Layer 5 of a small transformer language model trained on English Wikipedia (10 layers, counted from 0, width 128).
A neuron's activation on a vector x is GELU(weights . x + bias), where the dot is the dot product.

Input weights of the MLP neurons that the questions are about. A number n stands for n times 0.0028.
n34 (bias -0.071): -2 -16 -27 21 25 3 -40 -13 -13 17 0 -27 -6 28 -11 -21 -36 -10 3 -5 -22 -25 -11 -19 4 3 2 -6 1 -12 17 -36 3 14 13 8 23 40 18 -22 -7 -11 -26 4 -11 -26 2 5 -36 -17 5 -31 22 -29 -2 2 1 7 -10 4 -8 -21 11 55 -33 3 16 31 35 -21 4 11 26 45 -9 -20 -12 12 -1 14 -25 5 56 -17 14 -34 -1 -24 19 21 6 -6 -19 20 -2 34 -46 38 1 -13 7 28 5 15 -16 10 11 19 1 55 -5 2 -29 -25 -23 -8 17 4 -5 -30 -4 9 8 3 -5 57 -15 13
n53 (bias -0.051): -4 14 -18 29 45 -1 3 -2 -10 9 -16 14 4 13 29 15 -42 9 15 16 38 -3 -23 -54 -8 -4 2 22 -15 -34 19 -20 -24 1 25 -2 -12 -20 -33 28 10 20 -10 -12 10 18 -30 -7 7 28 25 -6 61 25 30 6 16 -24 -12 16 -34 -16 -18 -3 10 12 21 37 1 -3 39 -19 39 -18 5 14 -3 -3 59 -23 -7 29 16 16 8 -24 -14 3 28 -12 -8 -55 12 7 -18 -47 -2 -49 2 1 10 4 -16 -14 4 4 9 -1 18 14 -1 21 16 63 -9 42 -25 38 -32 30 -38 29 11 -20 -4 -2 11 -30
n76 (bias -0.111): 42 15 -41 10 25 25 28 -6 40 -28 12 -18 19 -24 14 -3 19 11 18 38 -8 29 14 12 -27 -26 -45 32 -29 -15 -8 0 -10 67 35 20 37 -32 49 0 -1 12 -11 -22 7 0 42 -32 -40 11 -54 14 -48 -14 15 4 -33 95 26 44 -31 30 17 -5 -36 -3 11 -42 8 1 -20 -30 -38 20 -12 -3 -24 10 -33 -2 -35 8 -2 22 51 -14 -17 -18 -4 11 -26 -14 30 38 -42 18 -9 32 -43 -15 4 49 7 19 6 -29 32 -35 22 -2 5 29 2 -55 -12 -42 39 -55 -7 4 24 -5 -20 3 -2 -48 -11 -1
n113 (bias -0.113): -22 30 22 2 13 28 21 -32 -19 -43 28 -8 23 5 4 34 -4 -5 9 -29 -20 17 -26 -12 -1 -21 -7 38 13 6 26 -6 -11 -43 5 -37 17 -26 27 -14 26 3 -7 -7 -28 37 -40 -23 0 -7 18 26 -32 5 23 1 14 38 13 -31 30 -7 16 -11 42 12 39 19 22 -7 1 -11 7 -37 -33 -9 -37 -15 10 -27 3 20 2 -38 20 -9 -1 -6 -10 9 -3 -4 25 -6 -7 30 30 -52 -6 -9 -9 53 -1 1 1 -23 -46 -26 20 15 12 21 -41 21 11 8 -29 28 -26 -4 -10 -8 -20 -12 -10 4 16 45
n114 (bias -0.078): 21 9 -10 26 33 -11 -13 -1 -32 19 -21 -10 -22 32 -17 -13 38 -14 28 37 -11 25 -13 -22 32 10 -13 -5 6 -14 1 -5 -8 6 28 -8 2 -12 -8 -4 -56 10 43 2 -8 -39 7 -19 -19 9 9 -7 19 -17 -4 15 6 18 -28 -8 -41 10 -13 -4 -16 27 16 22 24 -18 28 -22 5 25 -2 -15 -1 7 10 13 -2 5 36 4 7 32 9 -3 5 -30 2 26 30 27 35 -26 -18 21 7 7 -3 -7 -14 31 -7 42 -21 16 -3 10 -20 -3 26 12 -33 22 -15 -3 -15 -44 -5 -11 14 11 -4 -8 -15 -32
n156 (bias -0.121): 43 17 6 21 13 -17 -36 -30 25 -43 -15 -30 50 -8 -19 39 0 20 35 -17 -14 9 19 -2 33 41 -37 10 9 -7 -7 -9 39 -13 15 -21 37 24 43 2 -31 -6 1 21 23 -28 -59 19 -31 -53 19 30 -49 9 -7 24 -19 3 27 26 -13 -20 2 -46 -23 -26 28 -28 -51 3 5 -44 -19 27 -34 -18 9 -7 13 25 17 36 -3 14 8 18 24 31 24 -53 -2 -12 79 -37 16 -4 32 34 -42 24 -37 -26 -3 -3 0 -37 -8 -10 -1 -5 2 25 -39 25 -21 31 26 -19 -4 -5 -9 39 2 6 -6 15 -42 -15
n185 (bias -0.081): -25 -9 4 -1 -45 -28 -15 -34 22 22 -14 2 -7 5 -28 -5 -5 -19 12 15 -1 -3 -34 -4 18 6 10 5 28 10 40 -20 -29 28 -2 -41 9 14 16 16 -32 21 11 -41 -1 -48 -9 17 8 11 8 36 -8 6 -4 -6 -33 34 2 18 -23 3 20 4 -12 13 1 -37 14 19 -45 -18 4 -15 -23 -8 -6 21 11 31 -12 -35 28 -19 -10 12 64 -6 -9 -28 12 -4 -10 21 -1 19 -13 4 -1 13 -18 1 1 13 -5 11 -13 13 11 32 -22 -18 -16 -14 1 -4 -21 3 -10 -43 -7 15 -1 0 -13 11 -38 40
n205 (bias -0.106): 19 -1 53 2 -29 32 -4 40 -22 -5 1 -7 -24 27 -22 -37 2 -29 8 12 -24 1 -44 17 36 -13 -33 -12 16 68 40 -37 -18 -21 -39 -11 36 13 -60 -13 4 -3 -18 30 -16 -20 -1 35 0 7 -15 -2 40 11 -2 5 -15 15 -20 -30 12 -52 -14 -19 -3 -8 1 25 -14 6 -15 17 -25 2 -13 -25 -17 11 -23 -13 18 -4 5 -23 -13 38 28 8 -25 -5 -2 37 54 -14 -5 19 85 -51 7 5 -19 -6 -5 13 -43 16 -35 33 -5 18 -14 2 -53 33 5 -16 48 -7 1 22 -30 -34 24 8 -1 -26 30 -5
n215 (bias -0.072): 74 -6 12 -37 35 -4 38 48 15 -6 -11 26 -17 -49 -43 15 -25 12 -27 15 38 -18 20 -52 41 -16 -32 72 7 -7 2 -41 4 3 -3 -11 -4 2 3 -25 -13 -19 -35 -3 44 -17 -54 21 3 -2 -20 19 63 14 22 4 5 -49 1 3 23 -40 -17 -37 -2 11 4 32 -10 -28 -13 -29 6 1 24 -5 -2 -1 -33 27 10 69 -8 -21 -19 -17 22 -6 38 -15 -4 4 -40 -5 4 -25 -16 -9 17 23 -16 32 -11 -17 7 -19 -43 -20 -13 -21 16 20 -41 -41 -25 21 39 25 8 -10 26 -14 -79 10 -3 27 28 6
n245 (bias -0.079): 6 19 -37 22 24 46 -8 -4 -49 -9 23 10 -1 -13 14 10 11 13 27 -2 -10 2 -36 -2 -24 -22 -6 9 24 24 -27 -10 74 17 -30 -19 17 -28 18 -18 -8 -13 -1 -26 -25 4 42 -51 19 -26 41 -7 5 -16 -7 4 26 -11 22 -43 -17 1 -14 -19 -53 19 35 71 -18 -19 20 -9 9 -5 -24 5 20 18 21 -20 -1 -21 5 -37 -48 48 -11 5 5 -19 -14 -8 8 14 -12 1 -22 -1 -13 -37 -28 -6 -1 -10 51 -2 -14 39 -5 1 26 -26 -40 6 32 9 36 35 -11 9 -64 32 4 -4 16 -7 -7 12
n315 (bias -0.064): -32 1 -24 29 39 32 20 -1 0 14 -6 -9 -2 -15 7 -13 -21 -1 -19 29 -8 -32 -12 -3 7 9 19 10 23 23 52 37 8 4 -3 23 -19 -18 -20 9 13 62 -36 33 -17 13 -35 29 -13 23 10 -25 22 -21 -12 -15 6 12 3 1 15 18 14 15 -4 0 -4 24 -23 43 -49 -6 -30 17 7 25 35 30 -42 -24 9 9 74 -4 21 13 1 16 -31 -6 6 -9 -34 31 -6 -16 40 -34 -20 -32 21 -39 12 39 -30 53 25 -11 -20 7 -3 4 -68 39 -9 -11 -32 -7 -3 0 -37 17 -13 -18 15 13 20 4
n318 (bias -0.121): 14 -32 45 -19 0 23 -20 13 3 13 14 -45 -27 -8 15 19 -5 28 12 34 36 17 35 -24 -5 -13 -41 -81 -9 -33 -19 -39 -9 -27 6 -21 25 7 -30 11 -22 20 -3 13 6 -34 -2 21 -42 -14 -30 62 -8 3 45 -13 -9 21 -11 -17 33 24 -33 11 0 -17 27 -20 22 -11 0 14 -51 29 13 4 12 23 -5 45 19 39 -5 13 -19 17 27 14 -18 -20 29 -11 -12 -11 56 -27 -19 2 -7 -10 -4 -5 -17 5 31 3 9 -2 -52 -32 -7 13 -53 -14 -20 49 -8 -19 -33 -46 38 12 -16 -6 -27 34 -10 -18
n334 (bias -0.103): -54 19 1 19 39 -5 -15 7 29 32 -8 4 -16 -21 -2 -3 2 -1 -29 4 9 -18 -32 -19 7 -33 -6 -19 11 2 28 4 9 -9 3 -7 7 -8 -9 13 10 23 12 -27 -9 7 -18 -25 5 -30 -34 5 10 9 56 -48 -23 9 -1 10 -10 -1 0 -23 34 -32 -8 5 -30 -14 -6 22 16 -13 -48 -5 -4 31 -30 -43 18 5 19 2 50 19 23 17 25 -18 -8 24 -35 -13 4 8 -12 -7 7 4 -10 20 14 -17 48 25 -9 4 17 -6 22 -18 -1 -2 29 37 -7 -15 -37 -2 -32 1 8 31 -22 -18 1 27
n394 (bias -0.099): 19 -3 -10 9 -51 1 -4 15 -39 32 -25 37 -18 29 7 6 -14 10 9 35 -8 48 2 -11 -18 6 -15 2 8 -51 -9 -19 -29 -4 -32 -14 -11 -41 14 6 -8 50 15 -23 24 -19 -1 -9 -41 31 23 50 -23 -4 49 26 12 23 28 4 5 30 -18 44 0 -8 4 -15 15 -14 -23 6 11 -11 34 17 -9 18 9 5 -45 -6 19 -3 -4 -12 -11 43 7 22 37 -5 -10 -10 -6 -3 19 -44 4 -47 -23 3 -50 7 27 17 60 -6 35 10 -12 9 -16 12 -21 -33 20 33 -26 22 5 -28 -21 1 8 -20 -6 -23
n431 (bias -0.110): 30 -32 23 -26 -6 51 21 5 15 -60 40 -26 -50 39 10 -10 3 54 10 44 26 6 -60 -11 -23 -27 -18 -49 83 -14 34 24 14 7 2 -25 22 42 25 3 -34 5 21 -2 6 3 18 21 -11 -42 -28 11 -4 24 -30 -25 6 12 22 17 10 18 12 24 -27 13 -12 -7 5 -56 13 4 -28 2 -50 22 3 6 0 38 0 32 30 -10 21 4 62 50 -6 -9 -26 -17 -16 38 -7 1 9 -38 -52 21 31 -18 12 -52 26 50 21 20 -14 3 -9 -19 11 -6 41 17 -20 -34 0 0 -28 -29 -36 -9 -32 27 -31 -34
n462 (bias -0.097): -43 36 18 -18 -4 8 -17 -14 -20 5 -1 43 16 11 -14 44 1 -30 -5 12 20 31 -4 21 -27 -24 -9 23 -2 5 28 -17 24 16 -23 -11 5 5 -28 9 -11 -2 -9 7 -4 38 -7 12 11 4 6 -11 17 -13 15 -40 -16 14 28 -14 -31 25 -48 20 22 25 -8 1 -9 -27 -26 -4 -5 13 -20 4 -11 -6 10 9 7 30 -3 1 -8 41 -14 -27 5 0 12 4 -31 34 16 -1 -13 -13 22 -13 -14 27 3 45 1 8 -20 50 46 18 -18 36 -39 -2 -11 -23 -46 -12 -4 60 -61 -18 15 -2 -19 -9 11 -26
n498 (bias -0.091): -42 17 -16 53 33 -26 -13 19 8 12 2 -27 -10 -10 -26 -18 37 -2 -1 17 14 5 16 -29 -21 -3 -22 -2 -9 -42 11 -14 -36 -11 14 15 19 -3 -29 -14 6 5 3 8 33 47 -33 -1 -5 24 -35 -19 -27 16 -16 -51 -23 10 12 -38 4 -11 3 4 3 12 8 15 28 -5 -52 -28 -2 -39 10 19 -18 -26 -40 -26 15 -34 -48 33 -22 31 7 -19 20 19 -21 -11 -42 -32 10 5 20 13 -31 18 -35 1 6 -13 17 -3 -5 -10 19 5 37 6 -15 -30 18 -3 47 14 -40 -6 1 -7 50 8 4 -14 3 21
n542 (bias -0.105): -11 -19 30 10 22 5 -18 18 -10 -15 -40 -1 33 -5 -5 -4 3 -39 13 -7 -16 -6 -15 -4 -20 19 -16 -12 -12 -28 -7 2 -20 -9 -12 -26 -6 -12 38 -33 -50 -21 -2 10 -18 3 35 23 -1 -42 -22 6 -15 34 9 3 5 -18 8 -17 12 8 -18 10 19 30 21 13 10 24 -27 13 10 23 10 4 -24 -9 11 -22 -15 -11 59 7 20 5 16 33 4 44 -2 -29 11 15 -7 -3 0 17 32 -9 5 8 -10 2 -23 8 -4 -9 10 25 8 -27 31 -17 18 -18 -19 8 -14 -5 8 -7 -1 11 -4 -39 12 6
n609 (bias -0.069): 11 -1 -16 2 1 9 -37 -20 3 11 57 7 22 -10 -3 -1 12 -7 9 -6 18 -15 9 17 1 5 -6 0 -20 -19 6 -26 14 61 11 -21 8 17 -22 18 14 2 2 12 42 27 -4 12 -20 -14 -9 25 1 -17 -50 -25 -62 -14 3 -8 -33 25 -28 16 -18 21 6 -14 -13 1 2 -9 27 26 7 9 -38 -16 -42 13 1 -8 42 -14 -44 5 1 -10 -6 -14 11 7 -32 8 23 20 -34 -2 37 -19 -7 17 19 -18 -11 1 -34 -11 13 -37 1 -1 18 1 21 -6 -19 4 -42 -36 -15 8 12 56 -25 29 42 11
n614 (bias -0.101): 37 14 -9 13 15 -14 -7 -46 6 -25 -51 1 10 3 -11 19 -18 -15 -26 -5 5 7 26 15 -22 9 -25 -26 -2 9 0 -8 23 36 -19 -9 14 18 24 -2 -24 46 -9 22 10 -33 39 -27 -17 14 -35 11 7 11 -30 -7 11 20 -26 -9 -30 -18 -16 -9 9 -11 20 -12 -26 14 19 6 24 33 -31 -10 -16 24 14 -6 -3 -7 1 -5 25 16 -31 -43 -25 -38 -13 1 10 -14 26 -34 -26 15 -21 -21 -14 19 -17 3 -13 -31 11 33 -1 28 -32 -5 -17 -9 -12 4 28 -13 20 55 53 13 28 -3 36 -23 25 1
n624 (bias -0.044): -40 -29 3 16 10 59 3 25 -10 6 -30 -17 0 -17 32 46 -19 -10 -6 4 44 31 20 -33 -45 -45 -13 0 -11 -21 5 -4 -23 13 1 24 14 -6 29 17 -18 12 10 34 0 -4 11 11 1 -9 12 -8 -20 -9 -26 -20 5 17 -11 28 -41 -22 -8 15 -3 -21 21 -19 -13 48 -15 -14 -14 10 -10 -44 7 9 -11 -5 1 14 26 -28 4 8 -1 -33 17 -1 -16 -26 23 -15 0 26 14 34 1 5 3 -14 34 -1 3 7 -7 36 -32 15 22 -19 -1 9 2 -4 -18 4 17 18 31 28 -17 -22 -31 57 -2 -2
n765 (bias -0.087): -2 -4 -14 29 -9 5 -38 4 -10 28 4 -13 52 19 -8 10 -11 10 0 -21 0 6 -29 -8 -27 -9 13 17 0 10 15 14 20 10 -16 -34 1 11 -23 -1 8 13 5 17 25 -32 -29 -16 -6 13 -14 -15 -17 -26 -25 -7 -20 54 15 -6 37 -23 -3 8 -4 0 47 0 0 -11 -7 -14 -1 27 -23 9 59 -4 -1 37 -13 -17 7 -24 -22 1 26 -21 -6 -32 27 -14 -13 10 -9 1 -31 7 -23 -1 16 -7 26 -27 -40 -2 -9 16 15 3 14 -7 28 22 -4 -21 -16 -16 -13 15 -12 41 1 -10 -13 10 19 21
n776 (bias -0.089): -15 13 -38 13 29 3 -30 3 31 12 10 -20 -12 27 0 -1 4 -15 -1 30 3 -46 -9 3 -30 -9 -14 24 -36 -8 -8 -9 -23 37 0 5 -35 6 -13 9 -17 21 18 23 -1 -5 14 -11 -47 -21 11 76 45 -53 -24 -6 -1 -5 12 -13 12 -12 1 15 21 -12 26 0 6 11 -18 9 -7 21 -39 -12 -12 -34 -2 -6 -42 -37 -6 24 33 19 34 5 -33 -37 -3 1 53 -1 -2 16 10 -26 7 26 8 36 -1 -18 -29 -11 37 17 17 -5 1 -43 1 -10 -9 -11 8 6 -16 3 -24 -27 -24 3 -18 -27 -1 -16
n793 (bias -0.092): 9 -6 20 30 34 -9 -9 -3 -26 -17 -33 1 27 25 20 64 17 26 -13 -39 -6 -6 30 -29 20 -24 3 -14 1 14 -38 -30 16 1 28 52 4 11 38 -28 19 -1 10 -17 38 -31 -13 40 -34 12 38 43 3 10 -4 -26 -21 27 -18 13 59 -7 -1 3 -42 -1 -10 -80 -31 5 -37 -7 -47 19 -4 6 2 50 -39 61 1 12 26 -4 -38 3 -14 -1 12 23 4 -17 -15 20 -15 -8 -4 -4 2 -32 -48 -17 3 31 26 15 16 -17 -42 9 -32 8 -35 -1 16 -22 -7 -6 24 6 0 5 1 -2 4 -6 -28 5
n817 (bias -0.127): 31 -18 -34 -11 -16 -5 -19 7 18 -18 27 9 -4 14 6 -22 35 15 -6 12 33 -8 8 33 29 -13 16 -28 24 -8 18 -24 -6 -20 -13 5 50 -17 7 -17 -17 1 -8 -6 -21 11 8 13 2 20 8 9 -3 7 24 24 -15 5 17 -50 -7 8 5 -38 1 6 -1 -32 39 -27 -10 -17 15 36 11 22 -15 3 -32 -14 6 1 -17 -14 -25 -15 31 3 -18 -10 -5 -30 35 -15 24 -13 -12 -10 17 11 -2 -7 31 4 -11 -15 1 -5 36 11 28 -2 -10 7 -19 -6 -35 23 -33 -42 -21 -7 -14 27 20 -16 -15 -9
n861 (bias -0.107): 23 27 -3 33 -40 -6 19 31 53 34 -24 1 16 7 -16 1 10 -7 -46 27 -14 -8 -32 15 1 11 -31 12 10 -5 -44 28 2 -13 0 -1 -10 2 33 -18 -37 -36 -24 -3 -9 22 32 39 -13 -32 -22 11 -13 -66 -24 8 -6 10 -19 -16 -29 -53 27 5 -3 -7 16 -15 -10 -29 -38 -43 14 -19 -5 13 44 21 10 20 19 18 -4 -20 -15 -8 -11 -51 -30 -14 -12 17 -20 -4 -15 1 20 58 10 -10 -57 -2 -2 57 -8 -27 6 -26 4 28 28 29 5 -11 -18 52 -22 7 -16 21 23 -26 47 3 -3 32 9 11
n912 (bias -0.076): 1 37 -18 28 60 21 9 -31 -18 12 -19 17 -7 6 -10 -10 -17 -62 -9 -30 -30 -11 -10 1 4 -17 -33 -31 -1 -9 0 24 11 -47 28 7 -21 2 -14 -4 12 24 6 -10 -13 -11 3 6 -62 24 -55 2 8 -40 -32 -22 -55 24 -28 -37 6 -27 -30 18 -1 11 -23 -2 -28 34 -12 -21 7 -2 -5 -15 14 -18 -42 21 36 12 -51 -3 20 15 -18 41 -25 -28 -21 -24 23 10 -19 12 13 11 37 -14 -18 3 9 7 14 -6 -8 2 4 1 -36 25 -24 13 -4 17 6 -21 -10 39 -5 30 6 3 -22 10 7 21
n995 (bias -0.118): 30 66 13 -7 -24 7 -43 -13 8 8 -11 26 -6 -43 17 -9 2 -2 -28 -7 -19 -2 -5 29 -30 -4 -39 53 10 -26 28 13 -5 -64 -3 -50 -32 55 -6 21 5 20 -17 13 -7 23 7 0 29 -33 0 -47 -3 -6 -1 -1 2 -36 -1 33 6 -16 -16 61 26 -49 -4 11 5 46 -17 -13 25 12 -47 -4 -8 -16 42 -7 45 4 -16 -51 -5 31 -28 42 38 39 -16 20 15 33 -3 -6 5 2 17 27 7 -21 -32 59 31 -18 13 2 -10 6 5 8 34 5 -10 -20 60 -1 -34 -18 -21 -5 -17 -20 11 -6 -25 43

Each question shows a token from some text and the vector x that enters the MLP there. A number n stands for n times 0.073.

"0": -15 4 19 -2 -30 -29 36 -27 13 38 -11 1 33 -30 37 -9 -9 -10 17 -5 8 -24 18 -14 -12 -2 -7 5 -13 -2 18 6 -20 -13 2 2 6 -17 -1 -24 25 -21 -3 3 12 -1 -3 -1 54 -3 8 -1 4 -25 15 27 9 4 -6 15 1 16 -3 -20 2 3 -38 -7 -8 13 12 58 -5 -22 -20 13 5 -20 13 16 23 -37 -29 14 6 -6 -4 12 3 -7 -5 0 -5 -16 20 17 -15 5 0 20 18 -14 -26 -7 -1 2 10 30 7 -11 -3 2 2 -19 22 1 19 -13 1 4 -5 -1 -6 0 -17 -13 -7 0
Which neuron fires most, and how strongly? n995, at about 0.76

"23": -14 -8 28 -21 -30 -21 17 -4 12 15 -1 3 10 -1 14 -8 -17 -11 31 -19 -4 -11 8 21 -18 13 22 9 -26 5 12 20 7 12 -8 10 -24 -4 19 -16 -1 -15 24 9 0 -8 -15 2 48 -1 0 19 -26 -5 -9 24 12 4 -15 -8 36 43 -12 -14 -16 9 -26 -14 -6 1 8 22 -7 10 52 27 -5 -1 -6 18 -7 -37 -27 31 -1 -29 -19 -3 7 -6 -12 -17 -36 -18 12 -14 -2 6 -2 5 17 -15 9 -2 -12 -7 -4 20 -10 14 -24 6 1 -20 2 5 8 -3 27 12 2 5 -13 25 -28 7 2 0
Which neuron fires most, and how strongly? n793, at about 0.1

" ": -10 -8 0 10 -14 -9 42 -18 -2 16 -2 19 -1 -16 9 8 8 -20 27 -18 -11 -31 -5 -12 23 -4 12 -10 -26 11 14 31 21 -3 -4 2 -3 -13 7 -21 5 -11 -2 1 3 9 -6 2 19 23 6 -21 -15 -18 -3 40 -36 -13 -57 3 14 34 -22 -13 -15 28 -20 9 15 -14 32 42 -10 -9 9 9 -7 -7 7 8 -4 -7 -9 14 -18 20 -15 -4 9 0 9 13 13 11 23 -1 17 -36 -10 7 31 -30 12 21 9 8 -23 -9 15 -12 -10 13 0 -24 21 0 -1 6 14 -3 6 8 -13 2 -9 -12 -9 -14
Which neuron fires most, and how strongly? n114, at about 0.3

" con": -19 -11 9 -2 -5 -5 35 -37 4 9 -2 14 19 4 27 -11 22 -7 40 -17 -30 -20 -6 -2 -7 0 28 -1 -8 17 3 33 6 33 2 18 2 5 -2 -3 -3 -8 9 3 0 4 1 -31 38 -9 27 -16 20 19 -16 38 -14 6 -35 6 14 22 -26 -26 -32 -3 -18 14 9 -23 -7 34 -3 4 15 10 0 -5 -10 21 5 -32 10 14 11 -29 -25 -2 8 -20 -9 24 -11 -10 0 2 23 10 7 15 32 -15 19 -5 -3 -8 5 1 0 -12 -6 -7 -5 -33 7 2 0 -3 9 -3 -7 12 -12 -14 -10 -30 1 -17
Which of these neurons fires most? n245

"ite": -25 -12 -2 -23 5 -19 19 -20 -9 9 -19 4 -13 -4 17 5 -23 1 20 2 8 -22 24 22 -9 22 21 6 -40 19 2 21 -12 23 6 -9 9 -16 16 -21 -18 -17 3 6 7 2 6 20 33 14 8 2 -1 3 -25 39 2 -2 -26 1 -8 -8 -1 7 -9 -21 18 -35 -20 7 15 42 -13 -8 38 24 15 -15 -13 30 2 -17 8 5 4 -34 -14 -6 -16 -1 -21 15 -5 -13 26 -5 -9 45 4 11 15 -29 -13 -19 -3 4 3 8 -1 -31 12 -15 8 -18 17 10 8 4 15 -4 4 -3 3 25 -18 6 -7 -8
Which of these neurons fires most? n624

" and": -33 -5 17 -5 -12 14 34 -13 16 23 -11 -16 21 -19 20 -19 7 -14 18 -26 5 -15 17 5 2 4 29 10 -22 -5 12 4 -1 14 4 -13 7 -1 -1 -1 -17 17 -13 -13 -4 -13 12 -9 29 11 15 7 24 9 -8 15 -2 0 -34 -10 32 33 12 -15 -23 -13 -31 21 -14 -22 7 16 -13 -4 35 7 7 -20 -23 16 3 -40 3 2 14 -9 -13 7 14 -31 -9 4 9 -8 9 4 6 5 3 13 48 -26 15 -10 -13 -8 11 -9 -6 -6 0 -8 -5 -28 5 12 20 33 24 -6 -4 -8 -7 15 -10 -4 -33 -11
Which three neurons fire most, strongest first? n315, n776, n185

"y": -31 -9 9 -6 -12 28 32 -16 -5 -6 1 -3 8 22 -3 -20 -7 3 10 -3 6 1 20 2 1 5 5 -6 -46 -14 6 7 -3 22 25 12 -23 -26 -6 -22 -4 -3 40 7 -1 -21 1 -2 -3 -3 27 -9 -9 -13 -5 28 -4 3 -44 -4 11 16 -31 -6 -12 -10 -11 -6 -6 -19 23 49 -9 9 40 36 -2 -20 -1 14 19 -34 10 33 14 -33 -35 1 4 -15 -24 2 -6 -19 33 -6 -20 26 5 12 31 -27 7 2 7 -24 4 24 -9 2 3 16 2 -28 9 -9 16 13 23 0 5 -2 -1 3 -3 2 2 -15
Which of these neurons fires most? n114

"ia": -34 -4 17 -20 -40 -4 5 -17 4 4 15 -11 7 17 6 1 -15 21 27 7 -2 1 25 0 -17 -20 3 14 1 7 1 7 5 5 12 -7 -8 -11 12 0 -21 8 18 -7 8 11 -22 15 37 12 12 -14 -23 -15 -1 42 12 -13 -40 -39 0 29 -3 -28 2 -23 6 1 -2 -15 22 55 6 7 29 23 11 -28 -1 16 10 -15 6 14 9 -46 0 -3 6 -16 -32 1 -14 -15 25 -2 8 12 -8 0 4 -4 1 -1 -3 -2 -13 33 9 -9 -15 -14 23 -41 38 -3 -5 16 -2 11 -6 -2 -4 4 -8 0 -7 -10
Which neuron fires most, and how strongly? n431, at about 0.16

"b": -11 -2 8 6 -4 -12 42 -2 34 2 -11 5 -9 -30 18 -19 -2 -7 -14 27 19 -23 15 16 -3 26 9 4 -30 32 -9 0 -12 19 3 -2 -2 -21 14 -19 -15 -5 22 8 -3 -1 8 0 12 -6 14 7 6 12 7 28 12 0 -17 15 8 14 -19 6 -11 -12 -12 -16 -21 -21 -4 53 -17 -12 36 -6 4 -30 10 15 11 -42 -20 -5 14 -23 -10 -3 2 -13 -14 10 30 -7 11 -4 27 38 6 6 21 -7 -1 -6 7 -15 4 1 -3 -26 -13 5 -27 -31 -19 -13 15 3 34 4 11 -5 7 -17 1 -9 -7 -14
Which of these neurons fires most? n76

"n": -23 -5 8 14 -3 -16 25 -17 4 17 2 21 4 -1 -1 -9 -28 4 11 -23 -14 -8 26 15 -12 10 8 14 -12 17 -6 18 -7 17 -19 10 -5 -26 17 6 -21 3 26 2 11 -7 -6 -7 53 4 13 -13 -6 -30 11 38 5 -10 -23 6 -13 17 5 -29 -17 -15 -30 2 -7 4 -22 82 -9 -19 27 24 -4 -28 8 -13 -11 -5 21 23 22 -28 -34 -8 21 0 -14 -13 17 3 0 6 18 -3 -9 -6 26 -14 11 -2 15 7 3 2 2 1 0 4 2 -10 17 -6 -3 1 0 24 7 -28 8 0 10 -30 -11 -20
Which of these neurons fires most? n394

" was": -36 3 11 -12 35 -21 55 -31 -14 1 0 -5 2 12 10 -14 9 -12 11 -27 -9 -6 11 15 -11 -10 19 1 -31 6 1 21 4 22 -1 13 4 -1 8 -16 -22 2 -16 9 9 -6 25 -24 17 -1 14 -12 -3 -9 4 29 0 7 -48 1 18 32 -16 -17 -23 -9 -19 6 7 -26 10 61 -2 -5 33 25 7 -18 -3 16 13 -24 -6 0 1 -31 -24 -3 -5 -17 -5 4 -5 -2 1 21 3 22 -4 -3 47 -5 -3 -2 -1 -9 20 8 16 -12 -11 -17 -20 -22 0 -6 18 -7 30 -10 11 7 22 17 -1 -7 -19 -9
The two highest activations, in order: n76, n614

"re": 4 -24 -3 -26 -12 -21 18 -15 -25 -9 0 7 7 5 20 -2 -27 35 23 -17 2 -2 26 1 -14 -35 15 10 -4 6 29 15 11 18 10 -3 -4 -11 16 5 12 -13 18 6 26 -3 -3 -11 61 -1 9 3 0 -13 -26 23 -1 -19 -7 -25 -2 6 -22 -8 -12 -6 6 0 0 -5 8 41 16 7 18 6 6 -24 3 17 7 -16 -16 26 26 -30 -22 -10 -14 5 -20 6 -11 -20 14 27 11 15 -4 -11 23 -38 3 -14 -11 0 -1 10 -11 12 -16 18 -15 -1 10 -4 -10 -14 33 1 13 -9 -2 13 -21 -11 -15 0
Which of these neurons fires most? n624

"ess": -22 8 6 -12 -33 -35 30 -15 14 14 2 5 9 -2 45 -14 -9 -13 17 -15 9 10 -12 11 25 -9 5 17 -26 7 -16 24 -5 -15 16 -20 -7 -19 16 -34 8 -6 0 18 -3 4 -9 -9 43 6 11 6 -3 -5 1 35 11 10 -45 2 13 1 8 -1 -8 -4 -15 -14 -10 -6 3 27 3 -22 9 25 -7 -33 -12 17 27 -18 -16 13 3 -8 -6 -16 0 4 -7 27 11 -14 5 15 13 -31 -19 18 15 -8 13 17 20 -6 -10 -7 -2 -11 -8 7 -18 -23 26 23 -10 -16 22 37 18 -18 -20 -21 -1 7 -5 0
Which neuron fires most, and how strongly? n113, at about 1

"ian": -22 -7 17 -12 -20 -16 24 -4 -3 16 -1 -19 2 15 -6 -21 -14 -6 21 -21 -6 -8 22 7 6 9 40 -5 -28 -1 9 13 9 6 5 1 -26 11 8 -23 -21 -3 40 2 -2 -11 9 -8 32 28 37 -8 -14 -13 -12 48 8 8 -27 -11 3 0 13 -24 -23 0 -15 6 8 -16 14 50 8 -9 30 5 2 -32 -22 13 -5 -20 15 11 14 -51 4 -2 -2 2 -17 10 3 -6 14 10 10 20 0 20 32 -20 -13 -9 13 -28 6 8 -9 15 -7 -6 1 -8 -14 19 16 -3 32 -22 17 3 -16 6 -7 -12 -14 -27
The two highest activations, in order: n114, n34

" |": -23 8 0 7 -12 -4 25 -19 5 -1 11 -8 7 19 5 -12 4 -25 21 -10 -10 -1 6 -6 -15 6 20 -3 -24 1 4 12 0 24 10 6 -2 -3 1 -31 -13 -9 19 2 16 -17 7 -19 25 18 10 -3 -4 -31 -10 33 3 -2 -45 5 18 27 -20 -25 -32 -6 -2 20 20 -21 19 67 7 -14 45 16 10 -23 -20 18 -6 -24 -13 -3 1 -15 -35 -11 -5 -2 -20 1 13 -11 15 8 -21 30 -2 13 39 -15 0 -11 -5 -13 7 30 -5 -9 -14 17 2 -32 2 0 7 4 24 0 4 5 10 21 7 -6 -20 -8
Which of these neurons fires most? n114

"ford": -35 8 20 -5 -16 -16 27 7 -10 13 -3 -19 6 2 7 -12 -7 2 24 -16 -4 -25 -18 24 9 25 23 -8 -44 22 18 1 9 12 17 6 -21 6 6 -19 -30 26 28 10 6 -12 -21 -10 36 -15 -8 -5 -7 -3 -4 35 10 -22 -38 5 14 26 6 0 12 -15 -24 -6 1 -1 20 64 -11 8 19 2 -2 -18 -23 15 -5 3 -1 12 26 -31 -31 -13 0 3 -9 4 -15 -10 9 14 3 20 -20 16 8 -30 8 -6 6 -18 -10 19 -21 12 -15 0 6 -16 24 -10 18 -10 17 3 -4 -17 2 6 -18 21 -2 -3
Which neuron fires most, and how strongly? n34, at about 0.18